Layer 3 of a small transformer language model trained on English Wikipedia (9 layers, counted from 0, width 128).
A neuron's activation on a vector x is SiLU(gate . x) times (in . x), where the dot is the dot product.
The model reads these tokens: " series" " Oh" "t" "l" "ik" " l" "end" " in" " the" " role" " of" " K" "aj" "a" "." " In"

The vector x that enters this layer's MLP at each token. A number n stands for (n - 128) times 0.038.
0 " series": 115, 138, 155, 134, 142, 91, 127, 134, 143, 198, 138, 120, 153, 126, 123, 196, 126, 119, 75, 87, 132, 134, 132, 118, 134, 132, 145, 130, 75, 99, 131, 93, 147, 120, 101, 119, 135, 146, 121, 150, 116, 128, 153, 98, 122, 105, 117, 128, 136, 129, 160, 83, 142, 103, 132, 123, 117, 118, 131, 128, 128, 166, 117, 141, 131, 160, 88, 97, 118, 113, 128, 137, 121, 115, 151, 176, 125, 116, 108, 107, 141, 144, 105, 96, 135, 158, 109, 138, 149, 108, 133, 142, 103, 159, 144, 128, 134, 159, 124, 157, 135, 114, 111, 94, 139, 138, 115, 149, 156, 121, 155, 149, 143, 127, 119, 127, 120, 126, 171, 117, 153, 109, 107, 156, 164, 128, 120, 109
1 " Oh": 149, 87, 144, 159, 137, 119, 83, 136, 127, 152, 192, 168, 155, 110, 118, 125, 144, 125, 45, 108, 114, 120, 157, 118, 125, 134, 145, 120, 97, 104, 122, 132, 150, 116, 130, 114, 110, 152, 98, 139, 107, 143, 168, 146, 138, 157, 85, 92, 130, 89, 138, 87, 155, 125, 155, 157, 127, 138, 123, 141, 133, 146, 107, 145, 128, 115, 97, 146, 88, 72, 123, 138, 146, 154, 143, 188, 157, 107, 112, 137, 100, 144, 125, 139, 103, 125, 122, 140, 156, 142, 98, 148, 100, 138, 127, 134, 109, 113, 132, 133, 141, 93, 141, 126, 145, 125, 100, 122, 115, 142, 114, 156, 143, 139, 114, 106, 145, 139, 145, 131, 144, 135, 104, 109, 133, 107, 103, 130
2 "t": 176, 130, 107, 93, 143, 106, 140, 135, 125, 122, 127, 113, 87, 151, 109, 109, 102, 88, 87, 121, 155, 113, 168, 112, 100, 125, 143, 149, 97, 105, 125, 133, 125, 119, 123, 105, 150, 103, 130, 114, 99, 136, 144, 126, 163, 125, 125, 108, 124, 115, 153, 113, 155, 141, 114, 175, 114, 143, 105, 137, 149, 128, 134, 111, 97, 151, 101, 118, 100, 138, 154, 137, 118, 185, 118, 171, 162, 164, 119, 112, 149, 133, 149, 151, 145, 115, 138, 131, 184, 110, 135, 146, 110, 127, 113, 77, 127, 72, 125, 100, 132, 112, 141, 152, 136, 94, 150, 126, 148, 131, 123, 149, 161, 154, 134, 87, 94, 149, 121, 153, 111, 161, 115, 85, 109, 117, 144, 141
3 "l": 127, 129, 131, 114, 97, 124, 110, 113, 92, 130, 117, 126, 127, 102, 131, 131, 130, 97, 37, 137, 137, 123, 159, 129, 127, 134, 150, 159, 110, 103, 196, 125, 106, 118, 128, 112, 111, 103, 138, 125, 97, 132, 126, 101, 166, 88, 83, 107, 131, 121, 159, 148, 144, 116, 149, 183, 120, 127, 108, 133, 97, 141, 125, 84, 98, 150, 113, 159, 100, 142, 143, 154, 94, 156, 100, 149, 149, 157, 119, 125, 166, 146, 114, 132, 165, 105, 124, 159, 114, 134, 119, 138, 113, 140, 128, 85, 117, 103, 139, 71, 108, 129, 135, 146, 149, 93, 129, 110, 128, 152, 139, 153, 112, 121, 96, 129, 93, 115, 135, 150, 130, 145, 126, 128, 112, 142, 139, 129
4 "ik": 158, 140, 133, 100, 114, 128, 140, 129, 120, 145, 146, 154, 122, 140, 134, 151, 116, 124, 8, 127, 135, 131, 114, 136, 126, 110, 166, 154, 89, 107, 148, 139, 166, 120, 166, 134, 123, 148, 130, 132, 123, 129, 136, 157, 180, 122, 116, 121, 115, 139, 145, 187, 122, 101, 154, 129, 117, 129, 109, 136, 98, 119, 132, 111, 94, 127, 128, 128, 83, 115, 166, 125, 104, 116, 144, 85, 133, 131, 112, 92, 136, 143, 155, 133, 140, 96, 149, 152, 122, 131, 140, 119, 120, 142, 141, 116, 122, 94, 136, 113, 117, 146, 93, 131, 109, 125, 123, 138, 153, 130, 104, 137, 113, 158, 102, 161, 110, 146, 134, 110, 137, 136, 93, 75, 139, 131, 123, 97
5 " l": 125, 152, 117, 110, 107, 148, 146, 156, 96, 148, 111, 110, 147, 131, 153, 132, 152, 138, 51, 116, 123, 133, 133, 149, 133, 102, 151, 152, 89, 120, 128, 133, 83, 142, 125, 137, 133, 113, 131, 117, 116, 132, 125, 113, 119, 110, 99, 138, 133, 121, 149, 101, 118, 145, 181, 120, 101, 142, 108, 99, 100, 143, 145, 116, 119, 164, 129, 182, 85, 93, 91, 126, 160, 134, 147, 152, 101, 120, 107, 116, 159, 124, 95, 119, 147, 120, 121, 103, 95, 121, 106, 82, 84, 146, 103, 104, 118, 104, 150, 106, 139, 161, 117, 127, 134, 120, 123, 109, 129, 117, 111, 113, 148, 90, 111, 171, 109, 125, 158, 181, 133, 159, 133, 137, 118, 134, 116, 136
6 "end": 126, 130, 180, 117, 108, 104, 133, 137, 139, 174, 125, 139, 99, 130, 115, 159, 150, 141, 57, 109, 124, 135, 94, 100, 136, 114, 165, 146, 157, 122, 115, 82, 169, 140, 113, 160, 118, 125, 123, 114, 116, 129, 139, 133, 166, 143, 132, 100, 122, 134, 157, 133, 146, 128, 120, 135, 139, 134, 135, 122, 121, 110, 121, 89, 125, 164, 146, 125, 109, 116, 127, 106, 136, 162, 168, 80, 161, 117, 106, 150, 126, 130, 145, 160, 124, 111, 110, 148, 147, 97, 136, 93, 104, 149, 162, 161, 142, 88, 120, 105, 131, 130, 132, 145, 149, 126, 127, 170, 145, 136, 156, 120, 108, 123, 122, 166, 94, 111, 163, 110, 135, 110, 185, 101, 143, 128, 117, 134
7 " in": 153, 118, 155, 138, 129, 143, 120, 106, 148, 161, 140, 129, 114, 117, 128, 131, 102, 136, 81, 25, 123, 126, 116, 127, 124, 161, 159, 136, 101, 139, 160, 147, 114, 113, 143, 111, 116, 137, 125, 144, 117, 125, 99, 107, 119, 121, 91, 115, 134, 136, 149, 103, 127, 120, 111, 136, 123, 128, 136, 121, 113, 111, 141, 118, 127, 163, 170, 133, 104, 116, 135, 132, 120, 118, 141, 153, 132, 116, 113, 123, 134, 131, 112, 125, 94, 122, 116, 135, 117, 102, 107, 86, 85, 120, 122, 153, 121, 137, 114, 133, 115, 142, 144, 103, 133, 125, 134, 152, 154, 129, 132, 142, 164, 129, 113, 103, 104, 134, 114, 137, 131, 122, 106, 115, 118, 119, 111, 120
8 " the": 144, 107, 158, 160, 107, 136, 129, 131, 148, 177, 147, 133, 132, 145, 137, 154, 107, 116, 115, 37, 147, 117, 138, 135, 138, 187, 138, 204, 125, 130, 155, 115, 115, 129, 147, 125, 116, 124, 129, 133, 104, 115, 125, 118, 112, 105, 108, 122, 126, 119, 138, 106, 122, 117, 86, 138, 131, 125, 125, 152, 128, 114, 140, 112, 132, 154, 141, 133, 139, 124, 124, 112, 125, 139, 129, 156, 116, 112, 119, 137, 132, 113, 157, 135, 118, 123, 111, 142, 106, 129, 112, 100, 95, 115, 126, 161, 138, 147, 142, 147, 126, 127, 144, 116, 126, 140, 119, 129, 144, 138, 134, 127, 161, 124, 124, 139, 124, 115, 129, 128, 124, 127, 109, 120, 130, 120, 120, 121
9 " role": 110, 117, 148, 141, 143, 110, 119, 164, 138, 190, 206, 141, 151, 133, 93, 168, 158, 105, 129, 91, 113, 141, 131, 150, 110, 100, 159, 129, 85, 117, 159, 140, 154, 92, 118, 124, 115, 164, 146, 94, 113, 124, 145, 117, 118, 90, 126, 144, 136, 123, 112, 109, 107, 124, 123, 115, 124, 134, 124, 160, 113, 147, 129, 134, 123, 134, 123, 111, 129, 141, 139, 117, 149, 142, 151, 85, 95, 109, 138, 103, 110, 145, 148, 98, 151, 168, 135, 129, 115, 89, 125, 121, 93, 114, 100, 160, 127, 114, 113, 106, 132, 135, 123, 119, 137, 152, 146, 143, 123, 129, 161, 135, 163, 118, 121, 131, 117, 101, 133, 130, 173, 120, 134, 83, 161, 122, 148, 108
10 " of": 156, 123, 128, 120, 132, 119, 117, 129, 144, 172, 133, 151, 125, 145, 110, 122, 163, 160, 110, 32, 125, 117, 154, 130, 142, 148, 139, 135, 145, 139, 131, 122, 165, 105, 131, 135, 140, 132, 123, 140, 121, 122, 132, 113, 159, 136, 123, 131, 131, 123, 133, 121, 132, 101, 111, 129, 107, 119, 119, 123, 118, 119, 131, 133, 131, 116, 124, 140, 113, 130, 138, 142, 108, 134, 129, 136, 145, 130, 121, 96, 96, 102, 143, 99, 124, 138, 89, 163, 153, 122, 148, 121, 64, 96, 125, 126, 125, 114, 118, 142, 134, 135, 121, 121, 135, 137, 161, 135, 132, 97, 155, 142, 151, 121, 85, 120, 97, 102, 133, 109, 135, 124, 125, 133, 128, 139, 119, 129
11 " K": 150, 113, 122, 109, 104, 120, 88, 111, 120, 145, 124, 141, 118, 126, 110, 113, 105, 122, 52, 87, 138, 137, 154, 128, 133, 160, 176, 117, 88, 143, 119, 121, 136, 128, 157, 120, 97, 143, 93, 145, 108, 125, 137, 182, 121, 147, 93, 116, 125, 94, 121, 133, 121, 126, 178, 152, 136, 117, 111, 117, 114, 142, 147, 138, 130, 134, 105, 119, 56, 115, 102, 127, 127, 137, 103, 129, 151, 106, 106, 134, 127, 146, 150, 156, 126, 116, 126, 115, 124, 109, 172, 124, 104, 107, 147, 118, 116, 115, 133, 148, 146, 122, 97, 139, 122, 106, 111, 132, 111, 95, 126, 149, 130, 137, 125, 147, 129, 144, 104, 126, 142, 124, 150, 150, 138, 107, 129, 137
12 "aj": 133, 115, 113, 125, 102, 102, 131, 138, 119, 130, 162, 144, 133, 135, 141, 118, 62, 97, 46, 121, 109, 135, 146, 134, 151, 145, 171, 112, 89, 91, 150, 121, 118, 157, 109, 123, 131, 109, 132, 111, 132, 117, 133, 122, 126, 162, 131, 143, 121, 112, 144, 155, 164, 109, 127, 161, 128, 161, 158, 138, 122, 136, 140, 117, 134, 118, 110, 138, 98, 72, 103, 123, 134, 125, 128, 108, 142, 174, 109, 124, 146, 144, 151, 141, 35, 122, 156, 142, 109, 131, 130, 142, 115, 115, 79, 113, 124, 111, 146, 105, 97, 120, 122, 152, 158, 141, 112, 106, 87, 150, 108, 152, 120, 141, 141, 119, 99, 134, 131, 146, 98, 167, 127, 126, 133, 128, 135, 120
13 "a": 153, 130, 111, 118, 112, 149, 106, 135, 118, 124, 118, 126, 98, 155, 80, 140, 84, 89, 15, 126, 121, 121, 126, 165, 142, 147, 147, 123, 79, 118, 116, 133, 82, 127, 104, 120, 146, 107, 128, 108, 127, 117, 133, 142, 147, 120, 163, 126, 127, 151, 144, 146, 128, 118, 106, 118, 143, 148, 139, 124, 124, 163, 144, 107, 131, 117, 102, 148, 100, 106, 117, 135, 96, 133, 140, 83, 139, 167, 99, 127, 151, 151, 143, 123, 88, 143, 145, 107, 101, 159, 113, 174, 128, 131, 103, 93, 132, 169, 126, 109, 114, 165, 94, 146, 146, 114, 99, 109, 102, 143, 101, 121, 167, 166, 112, 111, 101, 141, 149, 146, 108, 148, 122, 106, 96, 139, 136, 140
14 ".": 131, 140, 143, 152, 145, 149, 106, 115, 123, 168, 130, 85, 117, 141, 130, 145, 98, 150, 61, 33, 120, 138, 140, 131, 144, 143, 148, 160, 146, 136, 122, 122, 117, 144, 146, 128, 115, 120, 132, 128, 123, 143, 93, 116, 125, 114, 81, 108, 138, 132, 135, 139, 120, 146, 104, 125, 131, 127, 120, 141, 130, 121, 147, 121, 123, 151, 121, 104, 129, 128, 151, 128, 173, 129, 150, 127, 148, 120, 97, 140, 113, 141, 121, 113, 101, 132, 104, 141, 131, 96, 153, 103, 69, 128, 114, 142, 119, 120, 120, 144, 128, 134, 112, 128, 118, 126, 138, 123, 134, 143, 115, 107, 133, 116, 139, 114, 123, 139, 135, 128, 131, 121, 127, 137, 92, 137, 136, 118
15 " In": 149, 70, 123, 134, 144, 138, 136, 121, 141, 152, 142, 103, 118, 84, 127, 109, 118, 130, 85, 52, 131, 142, 106, 132, 139, 130, 171, 132, 115, 118, 128, 148, 119, 117, 115, 110, 138, 127, 118, 141, 134, 130, 121, 125, 109, 119, 62, 148, 125, 117, 125, 115, 128, 116, 146, 140, 116, 148, 129, 131, 113, 117, 134, 123, 146, 137, 187, 133, 107, 125, 128, 129, 115, 113, 109, 137, 134, 122, 120, 138, 116, 113, 114, 109, 134, 123, 124, 94, 112, 136, 123, 112, 97, 133, 141, 148, 130, 133, 109, 136, 108, 134, 153, 110, 119, 125, 108, 176, 133, 136, 137, 140, 147, 161, 80, 77, 100, 163, 98, 120, 122, 99, 123, 102, 83, 121, 105, 99

Each question shows the input weights of one neuron of the MLP. A number n stands for (n - 128) times 0.0032.

n283 gate: 96, 113, 170, 147, 115, 166, 101, 89, 163, 115, 142, 150, 124, 82, 122, 114, 112, 153, 147, 121, 140, 167, 150, 125, 182, 137, 107, 134, 140, 146, 151, 83, 113, 135, 154, 131, 116, 162, 146, 142, 135, 134, 112, 177, 100, 149, 83, 107, 122, 133, 80, 133, 124, 121, 146, 133, 137, 177, 90, 178, 117, 91, 159, 152, 149, 147, 150, 119, 158, 101, 170, 171, 152, 104, 119, 169, 115, 100, 96, 131, 92, 96, 139, 149, 154, 112, 88, 127, 136, 106, 156, 140, 97, 167, 143, 163, 152, 184, 149, 114, 110, 85, 96, 145, 162, 149, 157, 125, 152, 94, 146, 193, 111, 85, 169, 207, 127, 139, 138, 126, 116, 81, 81, 169, 109, 104, 100, 113
n283 in: 129, 140, 86, 112, 120, 142, 107, 127, 132, 129, 100, 203, 114, 125, 118, 127, 122, 173, 152, 100, 121, 99, 161, 78, 141, 150, 130, 145, 116, 100, 102, 125, 123, 112, 168, 163, 76, 120, 124, 140, 131, 46, 119, 124, 152, 139, 117, 96, 84, 89, 119, 148, 91, 148, 118, 143, 119, 123, 91, 145, 144, 100, 88, 147, 197, 106, 164, 101, 100, 109, 150, 124, 134, 167, 185, 150, 126, 115, 79, 115, 147, 134, 107, 124, 117, 108, 100, 117, 125, 70, 175, 134, 105, 100, 94, 172, 67, 129, 139, 112, 93, 177, 139, 148, 218, 121, 158, 123, 167, 137, 171, 142, 118, 101, 150, 99, 148, 110, 179, 127, 138, 147, 161, 164, 89, 141, 148, 125
Which token does this neuron like most? 14 "."

n1 gate: 94, 119, 110, 173, 147, 157, 123, 135, 152, 112, 82, 68, 121, 144, 120, 105, 99, 121, 136, 134, 136, 110, 113, 122, 117, 127, 86, 123, 150, 126, 149, 135, 144, 96, 114, 86, 145, 139, 119, 129, 144, 156, 129, 146, 167, 136, 155, 139, 175, 145, 103, 117, 107, 119, 135, 99, 117, 112, 112, 127, 143, 139, 93, 162, 131, 118, 154, 135, 124, 142, 124, 143, 133, 135, 164, 155, 114, 118, 144, 109, 133, 109, 118, 153, 86, 107, 161, 108, 136, 123, 151, 135, 135, 108, 100, 150, 161, 152, 111, 147, 150, 99, 123, 137, 136, 113, 125, 97, 108, 137, 130, 137, 152, 147, 132, 88, 164, 82, 146, 115, 174, 125, 142, 85, 117, 113, 147, 113
n1 in: 133, 114, 108, 149, 158, 145, 113, 163, 171, 109, 118, 119, 197, 113, 110, 118, 92, 72, 109, 127, 119, 119, 135, 131, 113, 132, 96, 143, 149, 121, 147, 161, 123, 112, 95, 53, 164, 147, 101, 170, 106, 138, 137, 111, 153, 113, 123, 115, 145, 110, 121, 176, 89, 110, 161, 105, 125, 140, 152, 146, 201, 119, 104, 135, 100, 135, 132, 181, 127, 130, 109, 135, 95, 142, 151, 163, 144, 124, 121, 125, 114, 129, 104, 153, 127, 161, 165, 139, 159, 124, 132, 145, 155, 138, 111, 118, 125, 135, 113, 154, 102, 110, 138, 109, 106, 85, 162, 83, 85, 136, 127, 131, 157, 91, 119, 96, 111, 111, 145, 139, 135, 156, 109, 91, 139, 127, 130, 115
Which token does this neuron like most? 6 "end"

n557 gate: 131, 156, 159, 141, 114, 97, 159, 113, 122, 149, 119, 125, 146, 170, 127, 94, 132, 96, 113, 133, 143, 138, 120, 111, 109, 194, 170, 158, 103, 106, 124, 140, 167, 113, 158, 132, 105, 131, 152, 154, 103, 142, 147, 123, 97, 128, 80, 141, 143, 134, 83, 143, 94, 131, 114, 137, 131, 102, 128, 130, 135, 160, 130, 121, 151, 117, 127, 181, 88, 115, 119, 129, 121, 136, 157, 153, 154, 93, 145, 159, 175, 142, 132, 113, 109, 130, 98, 168, 115, 110, 122, 140, 146, 127, 144, 100, 154, 95, 158, 93, 132, 133, 146, 138, 113, 93, 117, 131, 101, 87, 122, 85, 96, 132, 128, 159, 104, 103, 138, 147, 114, 83, 132, 136, 113, 126, 137, 101
n557 in: 155, 100, 90, 118, 126, 161, 74, 140, 124, 146, 161, 138, 108, 185, 141, 126, 110, 132, 129, 121, 115, 79, 120, 99, 181, 81, 101, 153, 103, 139, 162, 108, 92, 124, 124, 152, 122, 125, 117, 105, 113, 105, 146, 142, 112, 138, 145, 146, 135, 153, 155, 113, 145, 121, 140, 153, 101, 164, 114, 140, 107, 143, 114, 118, 125, 128, 97, 138, 117, 131, 101, 143, 117, 158, 123, 118, 128, 133, 95, 104, 94, 130, 188, 128, 146, 131, 148, 94, 137, 134, 164, 123, 127, 131, 155, 158, 131, 122, 114, 129, 136, 106, 118, 83, 109, 174, 102, 121, 107, 146, 104, 201, 160, 134, 139, 101, 139, 64, 118, 115, 137, 148, 138, 115, 113, 115, 77, 175
Which token does this neuron like most? 11 " K"

n419 gate: 127, 113, 139, 131, 103, 133, 137, 93, 161, 95, 72, 77, 111, 153, 117, 129, 109, 113, 141, 150, 144, 105, 136, 77, 150, 153, 128, 74, 141, 182, 119, 126, 112, 94, 116, 98, 112, 145, 117, 129, 153, 146, 119, 114, 124, 117, 111, 161, 177, 118, 123, 164, 113, 157, 125, 154, 108, 119, 133, 148, 122, 80, 138, 127, 143, 128, 131, 92, 134, 110, 150, 138, 139, 103, 151, 172, 127, 151, 109, 150, 132, 129, 125, 135, 95, 139, 127, 125, 165, 107, 127, 115, 169, 120, 125, 136, 130, 96, 158, 156, 124, 97, 147, 157, 80, 106, 94, 113, 105, 139, 137, 134, 141, 112, 137, 121, 125, 142, 138, 156, 140, 137, 186, 147, 133, 117, 129, 148
n419 in: 86, 95, 141, 166, 153, 117, 137, 129, 119, 129, 146, 194, 86, 123, 143, 125, 144, 128, 138, 128, 94, 139, 150, 135, 148, 118, 84, 139, 129, 132, 123, 132, 124, 112, 183, 164, 109, 123, 154, 128, 115, 80, 110, 136, 146, 121, 131, 82, 112, 137, 115, 101, 99, 118, 132, 112, 136, 129, 82, 137, 118, 145, 126, 107, 124, 140, 150, 165, 138, 135, 150, 143, 148, 121, 121, 128, 110, 103, 123, 87, 127, 107, 128, 137, 175, 105, 119, 107, 84, 139, 144, 106, 128, 105, 136, 127, 127, 150, 114, 137, 120, 169, 98, 149, 172, 151, 131, 153, 161, 134, 129, 115, 122, 138, 135, 137, 144, 141, 125, 71, 117, 118, 90, 112, 133, 141, 104, 147
Which token does this neuron like most? 13 "a"

n628 gate: 148, 111, 111, 148, 149, 109, 163, 158, 104, 110, 139, 163, 116, 126, 146, 95, 119, 91, 117, 153, 110, 127, 138, 113, 123, 127, 116, 101, 132, 138, 124, 183, 127, 134, 159, 130, 144, 161, 193, 144, 123, 168, 127, 177, 122, 160, 134, 81, 123, 123, 99, 143, 149, 104, 122, 125, 97, 148, 101, 165, 167, 106, 142, 146, 133, 127, 144, 147, 125, 110, 136, 138, 177, 88, 146, 117, 71, 163, 142, 152, 149, 109, 136, 138, 99, 164, 145, 133, 125, 112, 181, 139, 142, 151, 125, 116, 140, 145, 135, 115, 127, 111, 133, 126, 158, 119, 131, 131, 112, 86, 125, 136, 117, 165, 114, 130, 143, 120, 138, 118, 149, 160, 119, 162, 138, 134, 123, 116
n628 in: 164, 152, 116, 160, 141, 120, 102, 182, 106, 129, 156, 158, 113, 162, 137, 115, 109, 94, 115, 118, 123, 172, 149, 165, 106, 141, 154, 143, 73, 99, 143, 141, 144, 160, 132, 124, 149, 179, 113, 175, 113, 138, 123, 181, 142, 132, 135, 98, 149, 105, 142, 159, 185, 124, 140, 141, 119, 138, 110, 139, 176, 135, 151, 168, 142, 121, 151, 155, 97, 109, 142, 173, 160, 102, 145, 139, 112, 139, 156, 136, 138, 121, 164, 110, 114, 176, 115, 156, 131, 141, 136, 122, 117, 161, 151, 148, 125, 162, 116, 92, 116, 137, 111, 133, 151, 157, 134, 127, 105, 71, 122, 125, 124, 143, 129, 110, 88, 112, 144, 125, 125, 137, 89, 117, 135, 140, 147, 161
Which token does this neuron like most? 12 "aj"

n516 gate: 86, 150, 159, 134, 136, 162, 98, 136, 140, 156, 152, 104, 110, 135, 157, 137, 77, 178, 156, 89, 93, 129, 146, 123, 150, 171, 121, 153, 141, 148, 123, 162, 100, 133, 204, 90, 141, 148, 91, 123, 133, 130, 104, 125, 141, 111, 80, 59, 131, 130, 120, 117, 124, 144, 112, 150, 127, 136, 102, 188, 132, 125, 178, 127, 114, 138, 120, 132, 142, 104, 145, 119, 179, 115, 125, 144, 89, 146, 61, 105, 123, 74, 147, 135, 135, 126, 115, 162, 161, 89, 149, 90, 90, 112, 56, 109, 80, 130, 137, 167, 151, 153, 110, 119, 74, 142, 143, 72, 178, 199, 128, 132, 141, 161, 113, 132, 120, 131, 145, 152, 118, 106, 129, 183, 100, 146, 147, 116
n516 in: 122, 191, 154, 155, 120, 179, 101, 150, 96, 134, 74, 83, 116, 122, 167, 131, 102, 165, 160, 93, 114, 138, 161, 111, 132, 163, 124, 170, 108, 165, 127, 119, 108, 137, 177, 117, 155, 136, 122, 118, 169, 99, 95, 140, 115, 103, 90, 40, 161, 90, 134, 131, 116, 161, 71, 120, 169, 100, 84, 164, 129, 137, 162, 125, 92, 164, 146, 136, 167, 88, 135, 140, 154, 98, 210, 152, 99, 92, 116, 135, 129, 135, 145, 131, 126, 129, 123, 187, 137, 108, 137, 78, 87, 208, 125, 148, 102, 144, 163, 204, 170, 125, 102, 129, 92, 177, 131, 113, 165, 180, 141, 126, 109, 122, 136, 109, 131, 105, 133, 128, 120, 138, 122, 188, 104, 174, 131, 112
On which token does it fire most, and how strongly? 14 ".", at about 17

n362 gate: 79, 147, 117, 154, 124, 82, 177, 83, 69, 81, 92, 146, 130, 88, 117, 107, 104, 95, 136, 133, 128, 127, 146, 151, 145, 124, 91, 121, 159, 114, 141, 153, 64, 132, 123, 165, 156, 132, 139, 181, 122, 151, 138, 121, 166, 147, 137, 144, 108, 134, 107, 134, 94, 79, 117, 114, 162, 95, 123, 116, 119, 124, 190, 140, 137, 151, 121, 150, 122, 90, 120, 120, 138, 123, 81, 110, 107, 126, 99, 172, 133, 135, 148, 177, 149, 110, 157, 100, 144, 131, 132, 124, 140, 125, 121, 187, 137, 130, 163, 131, 146, 135, 146, 162, 88, 133, 155, 136, 83, 139, 152, 83, 117, 136, 116, 141, 161, 119, 148, 144, 141, 128, 137, 119, 104, 132, 136, 133
n362 in: 155, 149, 140, 94, 107, 122, 114, 116, 187, 129, 151, 136, 117, 147, 132, 158, 148, 118, 100, 151, 126, 145, 121, 123, 121, 104, 161, 146, 129, 145, 174, 66, 145, 111, 135, 139, 137, 119, 100, 85, 152, 158, 124, 131, 109, 107, 100, 79, 103, 184, 51, 163, 132, 159, 128, 118, 103, 138, 136, 129, 151, 108, 135, 146, 116, 113, 100, 113, 101, 132, 132, 162, 147, 164, 157, 157, 131, 93, 142, 113, 156, 124, 118, 144, 70, 104, 118, 173, 104, 103, 119, 137, 127, 122, 97, 135, 105, 104, 112, 145, 122, 135, 135, 132, 158, 111, 107, 134, 158, 149, 119, 99, 141, 133, 146, 172, 114, 121, 183, 143, 136, 106, 121, 141, 155, 96, 117, 124
Which token does this neuron like most? 15 " In"

n405 gate: 132, 125, 150, 132, 133, 79, 150, 123, 134, 145, 133, 118, 144, 170, 121, 142, 82, 107, 138, 127, 185, 80, 129, 155, 145, 134, 104, 144, 133, 118, 141, 157, 90, 150, 152, 130, 107, 92, 150, 104, 136, 120, 128, 123, 134, 124, 131, 92, 61, 127, 98, 141, 132, 113, 114, 123, 178, 97, 130, 205, 118, 107, 177, 107, 138, 124, 126, 107, 112, 154, 107, 146, 123, 156, 87, 113, 152, 141, 105, 153, 134, 130, 113, 173, 114, 121, 143, 136, 99, 99, 134, 124, 100, 45, 88, 202, 129, 148, 147, 150, 103, 148, 134, 135, 143, 149, 131, 152, 150, 135, 99, 83, 139, 140, 87, 121, 104, 95, 116, 112, 138, 107, 113, 155, 91, 128, 104, 139
n405 in: 114, 116, 138, 153, 103, 122, 132, 146, 167, 137, 119, 145, 64, 138, 110, 183, 152, 132, 123, 128, 84, 130, 98, 173, 113, 151, 80, 132, 143, 146, 128, 101, 166, 132, 149, 105, 110, 168, 136, 99, 132, 114, 71, 144, 122, 123, 103, 139, 131, 106, 169, 137, 149, 149, 132, 135, 164, 115, 138, 148, 147, 94, 89, 113, 144, 93, 119, 154, 146, 119, 100, 90, 123, 136, 145, 135, 162, 148, 97, 123, 95, 92, 146, 128, 173, 129, 89, 164, 133, 136, 145, 136, 129, 111, 148, 125, 180, 145, 115, 131, 126, 117, 127, 152, 175, 142, 100, 153, 162, 79, 184, 127, 153, 119, 128, 106, 141, 136, 117, 107, 131, 119, 118, 172, 121, 123, 93, 115
On which token does it fire most, and how strongly? 8 " the", at about 2.1

n158 gate: 129, 134, 192, 172, 161, 107, 85, 153, 144, 137, 106, 146, 159, 62, 120, 127, 158, 145, 159, 130, 98, 164, 186, 157, 135, 174, 92, 106, 127, 140, 158, 124, 111, 171, 114, 140, 151, 150, 112, 147, 149, 105, 143, 112, 120, 143, 97, 92, 154, 126, 81, 143, 139, 121, 152, 145, 104, 112, 148, 150, 129, 153, 76, 124, 104, 135, 119, 122, 136, 146, 180, 104, 126, 90, 136, 136, 136, 154, 140, 147, 136, 121, 134, 147, 124, 159, 152, 145, 128, 69, 148, 135, 170, 101, 128, 147, 100, 121, 102, 147, 126, 113, 141, 147, 122, 70, 113, 132, 169, 109, 195, 98, 91, 111, 135, 105, 126, 174, 138, 136, 135, 111, 121, 145, 100, 122, 183, 76
n158 in: 144, 128, 136, 183, 132, 106, 107, 105, 156, 90, 111, 138, 101, 115, 114, 109, 108, 113, 127, 131, 129, 97, 89, 139, 112, 164, 109, 137, 141, 143, 130, 107, 130, 143, 120, 87, 140, 151, 138, 141, 139, 142, 104, 162, 120, 130, 119, 129, 167, 148, 138, 121, 125, 119, 115, 136, 110, 133, 111, 167, 130, 135, 127, 140, 141, 149, 128, 148, 141, 110, 104, 186, 98, 176, 128, 81, 147, 161, 110, 172, 135, 145, 117, 135, 162, 90, 177, 123, 100, 100, 173, 171, 164, 186, 103, 141, 121, 142, 144, 78, 158, 114, 124, 104, 139, 90, 187, 122, 118, 120, 170, 142, 149, 172, 159, 152, 102, 91, 130, 152, 118, 116, 97, 123, 115, 110, 173, 137
Which token does this neuron like most? 5 " l"

n507 gate: 109, 136, 138, 111, 113, 143, 126, 131, 156, 144, 150, 129, 90, 148, 118, 170, 108, 94, 125, 131, 118, 124, 132, 132, 170, 145, 169, 140, 133, 169, 106, 86, 110, 167, 125, 140, 128, 170, 134, 153, 109, 142, 98, 134, 104, 159, 84, 127, 153, 136, 116, 80, 116, 138, 129, 114, 110, 129, 125, 147, 115, 130, 138, 130, 153, 82, 164, 145, 105, 129, 163, 98, 147, 126, 88, 124, 114, 142, 125, 121, 162, 118, 129, 112, 116, 100, 120, 177, 162, 129, 94, 114, 133, 112, 150, 164, 131, 104, 133, 157, 86, 120, 147, 115, 98, 123, 150, 118, 131, 173, 108, 127, 126, 127, 129, 133, 110, 129, 154, 99, 99, 109, 113, 57, 152, 137, 135, 148
n507 in: 124, 138, 152, 131, 155, 114, 126, 120, 114, 116, 97, 125, 127, 142, 121, 102, 144, 182, 116, 105, 159, 74, 164, 142, 75, 106, 103, 136, 94, 81, 147, 132, 134, 100, 98, 125, 127, 100, 119, 110, 155, 110, 150, 122, 154, 107, 140, 112, 109, 99, 158, 122, 112, 144, 151, 141, 102, 119, 127, 100, 101, 129, 135, 81, 118, 123, 95, 144, 159, 88, 101, 133, 134, 159, 117, 154, 131, 110, 161, 89, 130, 149, 133, 112, 140, 135, 106, 100, 138, 119, 109, 141, 133, 146, 129, 120, 122, 132, 134, 117, 134, 137, 105, 141, 137, 163, 113, 123, 106, 110, 156, 143, 105, 111, 147, 95, 106, 150, 135, 148, 133, 161, 74, 171, 120, 133, 64, 111
On which token does it fire most, and how strongly? 1 " Oh", at about 0.26